Layer 11 of a small transformer language model trained on English Wikipedia (26 layers, counted from 0, width 128).
A neuron adds its activation times its output weights to the MLP's output. To switch it off is to set its activation to zero at one token and run the rest of the model.

Output weights of the MLP neurons that the questions are about. A number n stands for (n - 128) times 0.0035.
n11: 138, 136, 143, 132, 108, 130, 82, 154, 141, 169, 171, 99, 84, 145, 129, 132, 126, 85, 132, 127, 118, 95, 115, 130, 148, 169, 165, 102, 128, 156, 109, 125, 117, 93, 120, 152, 114, 173, 146, 129, 138, 180, 142, 134, 148, 118, 119, 104, 140, 137, 82, 149, 131, 135, 135, 146, 176, 108, 158, 116, 153, 160, 177, 128, 128, 139, 112, 101, 103, 119, 129, 119, 119, 133, 113, 117, 101, 148, 123, 120, 155, 164, 132, 122, 131, 162, 206, 95, 95, 146, 117, 132, 96, 170, 142, 142, 127, 113, 116, 145, 107, 108, 117, 122, 147, 167, 136, 86, 122, 85, 106, 153, 154, 124, 152, 135, 137, 120, 81, 152, 131, 168, 132, 117, 116, 108, 148, 158
n36: 154, 130, 175, 103, 144, 153, 153, 130, 118, 118, 108, 125, 103, 90, 111, 170, 84, 119, 155, 69, 120, 57, 99, 70, 118, 120, 140, 174, 181, 120, 156, 100, 124, 122, 139, 79, 132, 151, 167, 130, 103, 117, 140, 126, 151, 157, 180, 167, 145, 134, 84, 136, 99, 144, 93, 85, 79, 88, 122, 84, 137, 127, 156, 133, 192, 102, 112, 128, 106, 144, 112, 132, 134, 146, 80, 115, 100, 153, 135, 142, 155, 143, 162, 109, 114, 89, 115, 106, 63, 140, 95, 129, 103, 102, 114, 157, 124, 94, 125, 117, 106, 147, 164, 79, 141, 105, 147, 136, 149, 67, 109, 155, 145, 172, 140, 70, 147, 50, 66, 133, 155, 143, 67, 124, 112, 164, 108, 96
n37: 151, 143, 102, 104, 142, 104, 222, 105, 115, 104, 119, 124, 136, 144, 158, 76, 97, 124, 97, 148, 119, 112, 164, 110, 135, 79, 149, 83, 146, 157, 138, 172, 147, 161, 140, 94, 101, 72, 155, 92, 130, 105, 132, 134, 157, 100, 132, 147, 99, 118, 51, 124, 118, 140, 139, 116, 91, 193, 112, 156, 194, 116, 76, 104, 194, 130, 155, 115, 132, 106, 131, 101, 196, 127, 97, 126, 136, 133, 158, 109, 129, 118, 142, 183, 124, 130, 131, 91, 140, 118, 158, 180, 99, 138, 142, 85, 126, 104, 178, 129, 116, 186, 155, 115, 104, 119, 126, 119, 138, 131, 159, 91, 126, 149, 147, 100, 79, 114, 107, 121, 122, 119, 113, 152, 104, 200, 93, 112
n50: 81, 116, 84, 118, 56, 137, 135, 112, 130, 134, 93, 136, 107, 159, 94, 105, 80, 99, 130, 154, 135, 119, 207, 118, 115, 87, 110, 119, 122, 136, 152, 100, 148, 136, 107, 180, 142, 156, 105, 176, 112, 92, 141, 87, 115, 107, 131, 134, 130, 102, 91, 97, 103, 103, 128, 96, 121, 112, 118, 95, 79, 105, 113, 116, 168, 152, 154, 150, 72, 175, 141, 92, 125, 141, 82, 98, 109, 139, 85, 218, 95, 122, 109, 79, 134, 114, 113, 76, 135, 97, 115, 86, 121, 160, 58, 122, 136, 89, 120, 136, 106, 108, 123, 132, 162, 142, 103, 168, 173, 46, 91, 127, 109, 156, 133, 120, 178, 156, 89, 158, 107, 137, 143, 166, 99, 160, 138, 159
n52: 113, 134, 115, 121, 141, 165, 102, 132, 190, 99, 161, 153, 144, 146, 66, 100, 105, 146, 151, 119, 82, 97, 164, 119, 132, 92, 129, 121, 91, 131, 189, 136, 144, 137, 31, 88, 165, 150, 77, 145, 99, 137, 132, 183, 104, 151, 104, 144, 122, 94, 95, 64, 140, 130, 153, 117, 91, 116, 80, 97, 148, 128, 119, 122, 181, 106, 56, 87, 105, 120, 91, 181, 127, 116, 100, 248, 111, 158, 77, 80, 79, 171, 138, 111, 93, 184, 155, 89, 126, 96, 131, 171, 152, 148, 147, 83, 120, 134, 125, 157, 154, 109, 131, 98, 128, 99, 100, 142, 117, 110, 130, 75, 135, 140, 124, 169, 152, 104, 153, 145, 124, 121, 125, 102, 124, 144, 112, 125
n80: 93, 129, 139, 143, 125, 134, 117, 147, 117, 101, 120, 137, 101, 191, 171, 151, 185, 160, 74, 92, 146, 146, 88, 177, 73, 111, 92, 118, 93, 116, 86, 103, 123, 154, 147, 147, 114, 149, 137, 96, 129, 81, 139, 104, 142, 117, 92, 118, 96, 119, 138, 140, 106, 123, 115, 132, 95, 139, 148, 124, 155, 115, 111, 154, 156, 134, 123, 80, 104, 158, 95, 144, 131, 163, 106, 136, 110, 83, 90, 122, 120, 103, 126, 135, 173, 93, 147, 131, 134, 151, 156, 113, 169, 154, 169, 107, 159, 145, 114, 177, 75, 144, 147, 90, 156, 160, 191, 79, 104, 152, 118, 170, 135, 151, 165, 64, 45, 81, 120, 185, 114, 68, 166, 128, 160, 74, 136, 95
n107: 163, 88, 141, 180, 101, 170, 134, 155, 155, 136, 148, 137, 101, 165, 139, 100, 171, 106, 115, 128, 104, 130, 95, 88, 87, 153, 170, 103, 147, 192, 144, 111, 128, 96, 111, 147, 170, 115, 136, 101, 114, 140, 101, 162, 123, 120, 130, 164, 137, 172, 154, 93, 143, 143, 149, 81, 109, 137, 220, 165, 122, 140, 148, 134, 91, 128, 133, 106, 131, 115, 109, 142, 91, 128, 153, 42, 85, 158, 180, 66, 162, 88, 109, 90, 94, 155, 160, 128, 123, 85, 158, 109, 125, 101, 115, 121, 129, 134, 134, 133, 117, 131, 97, 150, 113, 98, 69, 124, 134, 130, 110, 108, 117, 132, 128, 147, 138, 132, 94, 111, 138, 162, 129, 131, 172, 98, 127, 127
n134: 139, 94, 120, 162, 102, 113, 119, 108, 140, 114, 163, 107, 133, 88, 127, 83, 153, 163, 146, 83, 136, 86, 76, 124, 95, 128, 124, 116, 112, 121, 123, 103, 161, 99, 107, 119, 80, 92, 57, 141, 142, 153, 127, 121, 136, 135, 102, 81, 116, 135, 113, 119, 118, 127, 152, 135, 156, 217, 173, 110, 127, 110, 174, 178, 134, 143, 129, 151, 83, 129, 132, 109, 155, 95, 145, 167, 118, 82, 119, 116, 39, 68, 114, 167, 145, 92, 62, 145, 135, 126, 110, 76, 116, 153, 102, 96, 126, 139, 165, 110, 148, 154, 87, 147, 129, 151, 135, 123, 108, 148, 128, 199, 111, 137, 88, 175, 167, 97, 134, 127, 107, 116, 154, 124, 140, 113, 185, 128
n139: 164, 64, 177, 137, 143, 150, 116, 127, 106, 139, 144, 157, 89, 168, 150, 89, 150, 100, 132, 124, 57, 193, 149, 129, 118, 105, 132, 109, 87, 187, 107, 72, 123, 156, 127, 138, 181, 114, 162, 104, 139, 122, 138, 80, 78, 193, 137, 96, 132, 198, 95, 110, 125, 118, 121, 144, 152, 139, 128, 152, 178, 122, 105, 108, 111, 103, 162, 103, 134, 93, 78, 120, 131, 127, 119, 100, 197, 110, 107, 98, 135, 89, 133, 95, 143, 153, 108, 99, 108, 100, 98, 89, 133, 65, 94, 44, 112, 103, 127, 140, 183, 145, 118, 140, 114, 168, 113, 114, 133, 131, 202, 71, 114, 86, 118, 94, 122, 110, 139, 137, 157, 132, 101, 122, 100, 134, 151, 128
n151: 168, 150, 141, 105, 114, 102, 144, 168, 168, 84, 103, 151, 97, 172, 136, 123, 57, 172, 127, 181, 122, 215, 130, 50, 145, 148, 138, 134, 165, 95, 146, 95, 131, 119, 146, 108, 146, 74, 139, 147, 110, 65, 133, 176, 138, 140, 115, 129, 115, 75, 131, 87, 146, 121, 152, 115, 104, 187, 116, 105, 96, 146, 77, 124, 114, 109, 103, 132, 146, 132, 197, 161, 70, 153, 131, 119, 88, 159, 85, 153, 146, 104, 138, 177, 104, 123, 145, 85, 121, 131, 129, 167, 134, 109, 135, 92, 148, 73, 123, 140, 113, 67, 86, 152, 102, 107, 144, 169, 114, 128, 161, 170, 94, 141, 101, 132, 131, 107, 164, 123, 110, 114, 129, 147, 96, 137, 101, 128
n152: 95, 120, 104, 165, 165, 104, 115, 82, 156, 128, 163, 144, 129, 112, 126, 115, 126, 173, 65, 167, 96, 156, 169, 88, 171, 114, 83, 159, 77, 192, 103, 139, 99, 143, 116, 85, 106, 118, 143, 108, 156, 69, 156, 126, 174, 143, 90, 121, 91, 142, 136, 135, 115, 81, 96, 109, 122, 169, 97, 85, 156, 137, 103, 156, 127, 153, 138, 130, 161, 161, 111, 87, 140, 151, 157, 176, 116, 127, 110, 146, 148, 125, 124, 144, 140, 98, 98, 141, 102, 137, 170, 135, 121, 160, 125, 161, 142, 138, 112, 91, 137, 129, 160, 96, 123, 82, 159, 94, 127, 183, 109, 122, 145, 164, 94, 124, 123, 111, 177, 101, 127, 80, 126, 116, 117, 159, 107, 97
n158: 92, 86, 105, 183, 70, 148, 139, 96, 130, 127, 202, 104, 118, 159, 147, 91, 132, 101, 142, 183, 111, 123, 181, 115, 170, 96, 55, 171, 168, 113, 167, 129, 167, 124, 126, 153, 144, 178, 96, 124, 128, 148, 116, 83, 150, 145, 92, 157, 119, 115, 94, 120, 140, 88, 164, 102, 84, 97, 124, 182, 113, 136, 154, 115, 150, 136, 138, 142, 165, 193, 141, 87, 102, 159, 101, 30, 82, 92, 147, 91, 125, 149, 76, 147, 126, 155, 172, 113, 151, 115, 130, 70, 104, 153, 100, 121, 56, 151, 114, 140, 112, 121, 84, 131, 100, 63, 108, 142, 100, 122, 128, 149, 152, 105, 144, 163, 89, 106, 131, 168, 202, 77, 138, 116, 109, 91, 69, 188
n188: 131, 128, 92, 165, 163, 93, 136, 107, 66, 142, 87, 144, 127, 111, 128, 101, 139, 151, 128, 102, 126, 190, 185, 124, 163, 134, 103, 165, 123, 55, 93, 166, 95, 142, 151, 114, 173, 125, 100, 127, 121, 115, 77, 113, 127, 117, 79, 107, 125, 129, 163, 166, 136, 96, 107, 141, 118, 137, 117, 100, 115, 86, 155, 126, 157, 174, 118, 87, 108, 123, 99, 157, 133, 152, 95, 126, 124, 94, 117, 97, 163, 158, 169, 69, 106, 158, 146, 84, 110, 129, 111, 128, 141, 114, 114, 93, 75, 166, 127, 116, 181, 145, 147, 114, 122, 125, 184, 142, 128, 128, 91, 172, 134, 91, 112, 190, 75, 103, 187, 134, 132, 101, 135, 147, 114, 124, 94, 128

Each question names a token from some text and the token that comes next. It shows the activations a of the neurons there, in the order above. A number n stands for (n - 128) times 0.035.

Then comes g, the gradient of the next token's log-probability with respect to the MLP's output, scaled to length 1. A neuron's effect is roughly proportional to its activation times (output weights . g). A number n stands for (n - 128) times 0.0028.

" is", then " not"
a: 155, 130, 125, 128, 8, 126, 127, 128, 128, 128, 108, 130, 89
g: 96, 121, 79, 137, 109, 155, 46, 94, 109, 138, 148, 139, 129, 106, 141, 135, 104, 172, 196, 107, 121, 137, 128, 127, 148, 135, 128, 75, 129, 151, 84, 114, 169, 145, 87, 87, 123, 78, 142, 119, 133, 159, 118, 125, 148, 147, 144, 109, 97, 115, 183, 106, 99, 124, 204, 157, 125, 151, 121, 181, 149, 169, 122, 139, 92, 137, 181, 67, 151, 129, 176, 101, 123, 99, 117, 149, 140, 187, 153, 143, 102, 131, 144, 143, 106, 125, 142, 155, 118, 184, 38, 117, 109, 121, 149, 88, 124, 128, 109, 136, 144, 119, 129, 191, 121, 140, 112, 87, 170, 44, 136, 96, 144, 152, 147, 94, 93, 92, 103, 133, 84, 104, 75, 121, 140, 211, 179, 136
Which neuron, switched off, lowers the next token's probability most? n188

"ors", then " to"
a: 123, 125, 124, 129, 123, 113, 156, 127, 128, 108, 133, 114, 124
g: 178, 146, 144, 125, 122, 149, 78, 82, 99, 164, 128, 96, 135, 182, 125, 61, 122, 211, 139, 127, 148, 114, 111, 124, 93, 82, 80, 207, 202, 147, 96, 132, 126, 119, 87, 91, 143, 122, 137, 81, 94, 127, 156, 134, 113, 156, 117, 121, 121, 144, 129, 100, 100, 86, 116, 134, 142, 174, 134, 112, 180, 103, 157, 168, 66, 107, 124, 92, 106, 130, 162, 108, 75, 104, 170, 121, 118, 128, 164, 121, 187, 120, 79, 172, 130, 140, 161, 122, 114, 144, 111, 110, 69, 72, 100, 121, 174, 122, 138, 91, 130, 101, 95, 144, 111, 87, 104, 158, 69, 120, 119, 161, 133, 186, 125, 96, 108, 106, 141, 128, 131, 147, 94, 48, 167, 143, 120, 118
Which neuron, switched off, lowers the next token's probability most? n107

" cons", then "ist"
a: 131, 127, 127, 135, 127, 131, 145, 130, 128, 121, 154, 130, 130
g: 129, 99, 122, 77, 168, 70, 102, 91, 141, 131, 117, 113, 179, 136, 104, 86, 122, 126, 143, 125, 116, 163, 84, 95, 178, 72, 150, 146, 123, 82, 200, 162, 101, 167, 120, 147, 146, 168, 129, 139, 170, 181, 185, 104, 93, 91, 208, 100, 108, 127, 132, 159, 66, 155, 84, 93, 116, 131, 120, 99, 160, 188, 117, 127, 94, 131, 115, 129, 95, 151, 136, 101, 94, 136, 178, 138, 131, 111, 111, 121, 172, 120, 97, 140, 154, 121, 107, 112, 106, 124, 198, 123, 140, 115, 142, 141, 145, 92, 149, 160, 137, 103, 192, 103, 133, 149, 106, 148, 135, 173, 172, 105, 131, 156, 140, 167, 130, 77, 41, 87, 107, 99, 78, 150, 154, 130, 165, 122
Which neuron, switched off, lowers the next token's probability most? n152

"an", then " serv"
a: 127, 137, 128, 126, 130, 126, 134, 128, 124, 132, 110, 126, 125
g: 108, 142, 79, 104, 124, 62, 113, 143, 175, 157, 139, 164, 145, 149, 27, 115, 185, 111, 90, 167, 96, 152, 92, 117, 154, 123, 101, 123, 115, 101, 102, 144, 79, 78, 142, 173, 93, 125, 169, 143, 114, 127, 111, 196, 110, 105, 101, 131, 137, 148, 57, 97, 115, 104, 127, 172, 118, 137, 162, 115, 138, 114, 120, 146, 106, 115, 104, 124, 95, 139, 116, 155, 135, 98, 152, 98, 149, 100, 140, 108, 130, 144, 130, 151, 80, 83, 173, 135, 124, 106, 42, 100, 63, 105, 146, 161, 126, 143, 167, 134, 128, 151, 127, 153, 108, 117, 114, 111, 109, 156, 126, 112, 169, 139, 35, 99, 153, 210, 135, 112, 100, 131, 111, 86, 151, 86, 106, 182
Which neuron, switched off, raises the next token's probability most? n36

"4", then " he"
a: 125, 122, 130, 129, 125, 122, 130, 155, 127, 129, 125, 136, 128
g: 135, 152, 119, 101, 176, 143, 127, 103, 83, 148, 113, 196, 136, 133, 135, 106, 185, 160, 120, 127, 157, 136, 136, 111, 160, 146, 121, 119, 110, 113, 115, 143, 105, 168, 111, 148, 146, 93, 88, 59, 100, 171, 123, 160, 161, 97, 77, 70, 137, 140, 147, 92, 162, 152, 58, 161, 135, 144, 115, 94, 108, 136, 126, 182, 178, 135, 112, 148, 155, 147, 138, 63, 108, 103, 147, 127, 76, 136, 61, 135, 71, 162, 126, 133, 120, 168, 100, 135, 196, 104, 82, 149, 127, 92, 160, 173, 119, 109, 98, 140, 152, 176, 167, 85, 184, 169, 123, 153, 124, 167, 156, 120, 110, 107, 47, 85, 167, 95, 104, 132, 138, 162, 112, 98, 118, 145, 173, 103
Which neuron, switched off, lowers the next token's probability most? n134

"s", then " of"
a: 149, 122, 123, 131, 127, 151, 151, 129, 128, 134, 125, 127, 126
g: 151, 196, 105, 149, 114, 149, 101, 59, 110, 146, 111, 121, 135, 159, 112, 96, 87, 154, 107, 89, 172, 155, 109, 95, 177, 130, 132, 93, 121, 131, 106, 153, 120, 124, 81, 91, 129, 191, 109, 95, 188, 177, 149, 173, 170, 128, 107, 125, 142, 148, 96, 134, 156, 83, 130, 93, 96, 143, 89, 158, 69, 176, 134, 121, 83, 123, 79, 116, 98, 161, 182, 53, 98, 151, 123, 121, 113, 150, 69, 186, 134, 146, 96, 157, 158, 138, 96, 161, 102, 141, 96, 157, 107, 137, 174, 134, 108, 157, 133, 136, 147, 156, 108, 114, 135, 80, 122, 166, 98, 121, 150, 160, 131, 139, 147, 83, 164, 116, 62, 107, 72, 69, 112, 155, 110, 81, 146, 154
Which neuron, switched off, raises the next token's probability most? n107

" F", then "rom"
a: 128, 127, 128, 133, 127, 128, 127, 127, 128, 128, 126, 138, 128
g: 153, 99, 74, 154, 118, 134, 125, 89, 159, 116, 188, 163, 151, 142, 121, 17, 137, 143, 91, 87, 136, 112, 71, 176, 135, 159, 84, 137, 136, 135, 168, 111, 169, 189, 170, 138, 117, 157, 130, 128, 203, 125, 102, 142, 104, 112, 106, 140, 134, 153, 51, 123, 153, 118, 149, 88, 199, 109, 176, 151, 82, 124, 102, 125, 117, 116, 154, 91, 182, 188, 115, 125, 162, 127, 143, 99, 66, 151, 83, 131, 164, 153, 114, 150, 112, 192, 119, 112, 129, 132, 166, 129, 159, 148, 148, 115, 149, 126, 97, 93, 155, 173, 170, 133, 173, 123, 155, 115, 148, 166, 115, 159, 170, 111, 90, 135, 133, 126, 132, 117, 138, 139, 122, 119, 99, 60, 134, 136
Which neuron, switched off, lowers the next token's probability most? n158

"em", then " in"
a: 121, 132, 148, 128, 131, 127, 131, 130, 121, 128, 135, 128, 128
g: 207, 151, 139, 138, 136, 117, 127, 115, 122, 114, 105, 93, 145, 90, 84, 88, 150, 131, 161, 164, 182, 125, 98, 134, 169, 132, 140, 199, 120, 140, 136, 151, 114, 151, 157, 150, 107, 104, 149, 152, 125, 146, 160, 182, 154, 109, 84, 108, 149, 85, 146, 68, 144, 91, 54, 62, 147, 126, 144, 184, 124, 105, 83, 128, 147, 99, 91, 129, 156, 147, 151, 138, 171, 110, 140, 117, 192, 105, 122, 100, 145, 125, 157, 122, 139, 158, 132, 84, 147, 103, 118, 200, 99, 175, 117, 126, 159, 152, 136, 115, 129, 137, 166, 108, 117, 147, 127, 157, 134, 139, 221, 167, 125, 102, 114, 193, 135, 162, 79, 150, 164, 97, 57, 162, 87, 157, 163, 147
Which neuron, switched off, lowers the next token's probability most? n37

" was", then " m"
a: 136, 128, 129, 127, 54, 136, 127, 125, 100, 127, 118, 124, 125
g: 167, 88, 153, 88, 176, 172, 122, 94, 129, 144, 134, 175, 93, 168, 135, 128, 122, 151, 166, 154, 130, 149, 104, 131, 133, 136, 159, 136, 85, 138, 114, 132, 142, 174, 177, 85, 99, 121, 181, 71, 157, 151, 122, 136, 159, 59, 90, 179, 120, 149, 93, 134, 134, 114, 175, 113, 80, 194, 123, 142, 64, 115, 136, 131, 169, 82, 152, 153, 102, 118, 159, 123, 125, 172, 148, 102, 129, 69, 134, 158, 169, 123, 125, 153, 118, 157, 159, 153, 137, 188, 158, 87, 99, 151, 122, 99, 154, 153, 53, 145, 141, 191, 150, 117, 114, 184, 161, 147, 120, 152, 185, 126, 137, 117, 141, 103, 120, 155, 124, 103, 99, 139, 68, 155, 87, 135, 207, 132
Which neuron, switched off, raises the next token's probability most? n139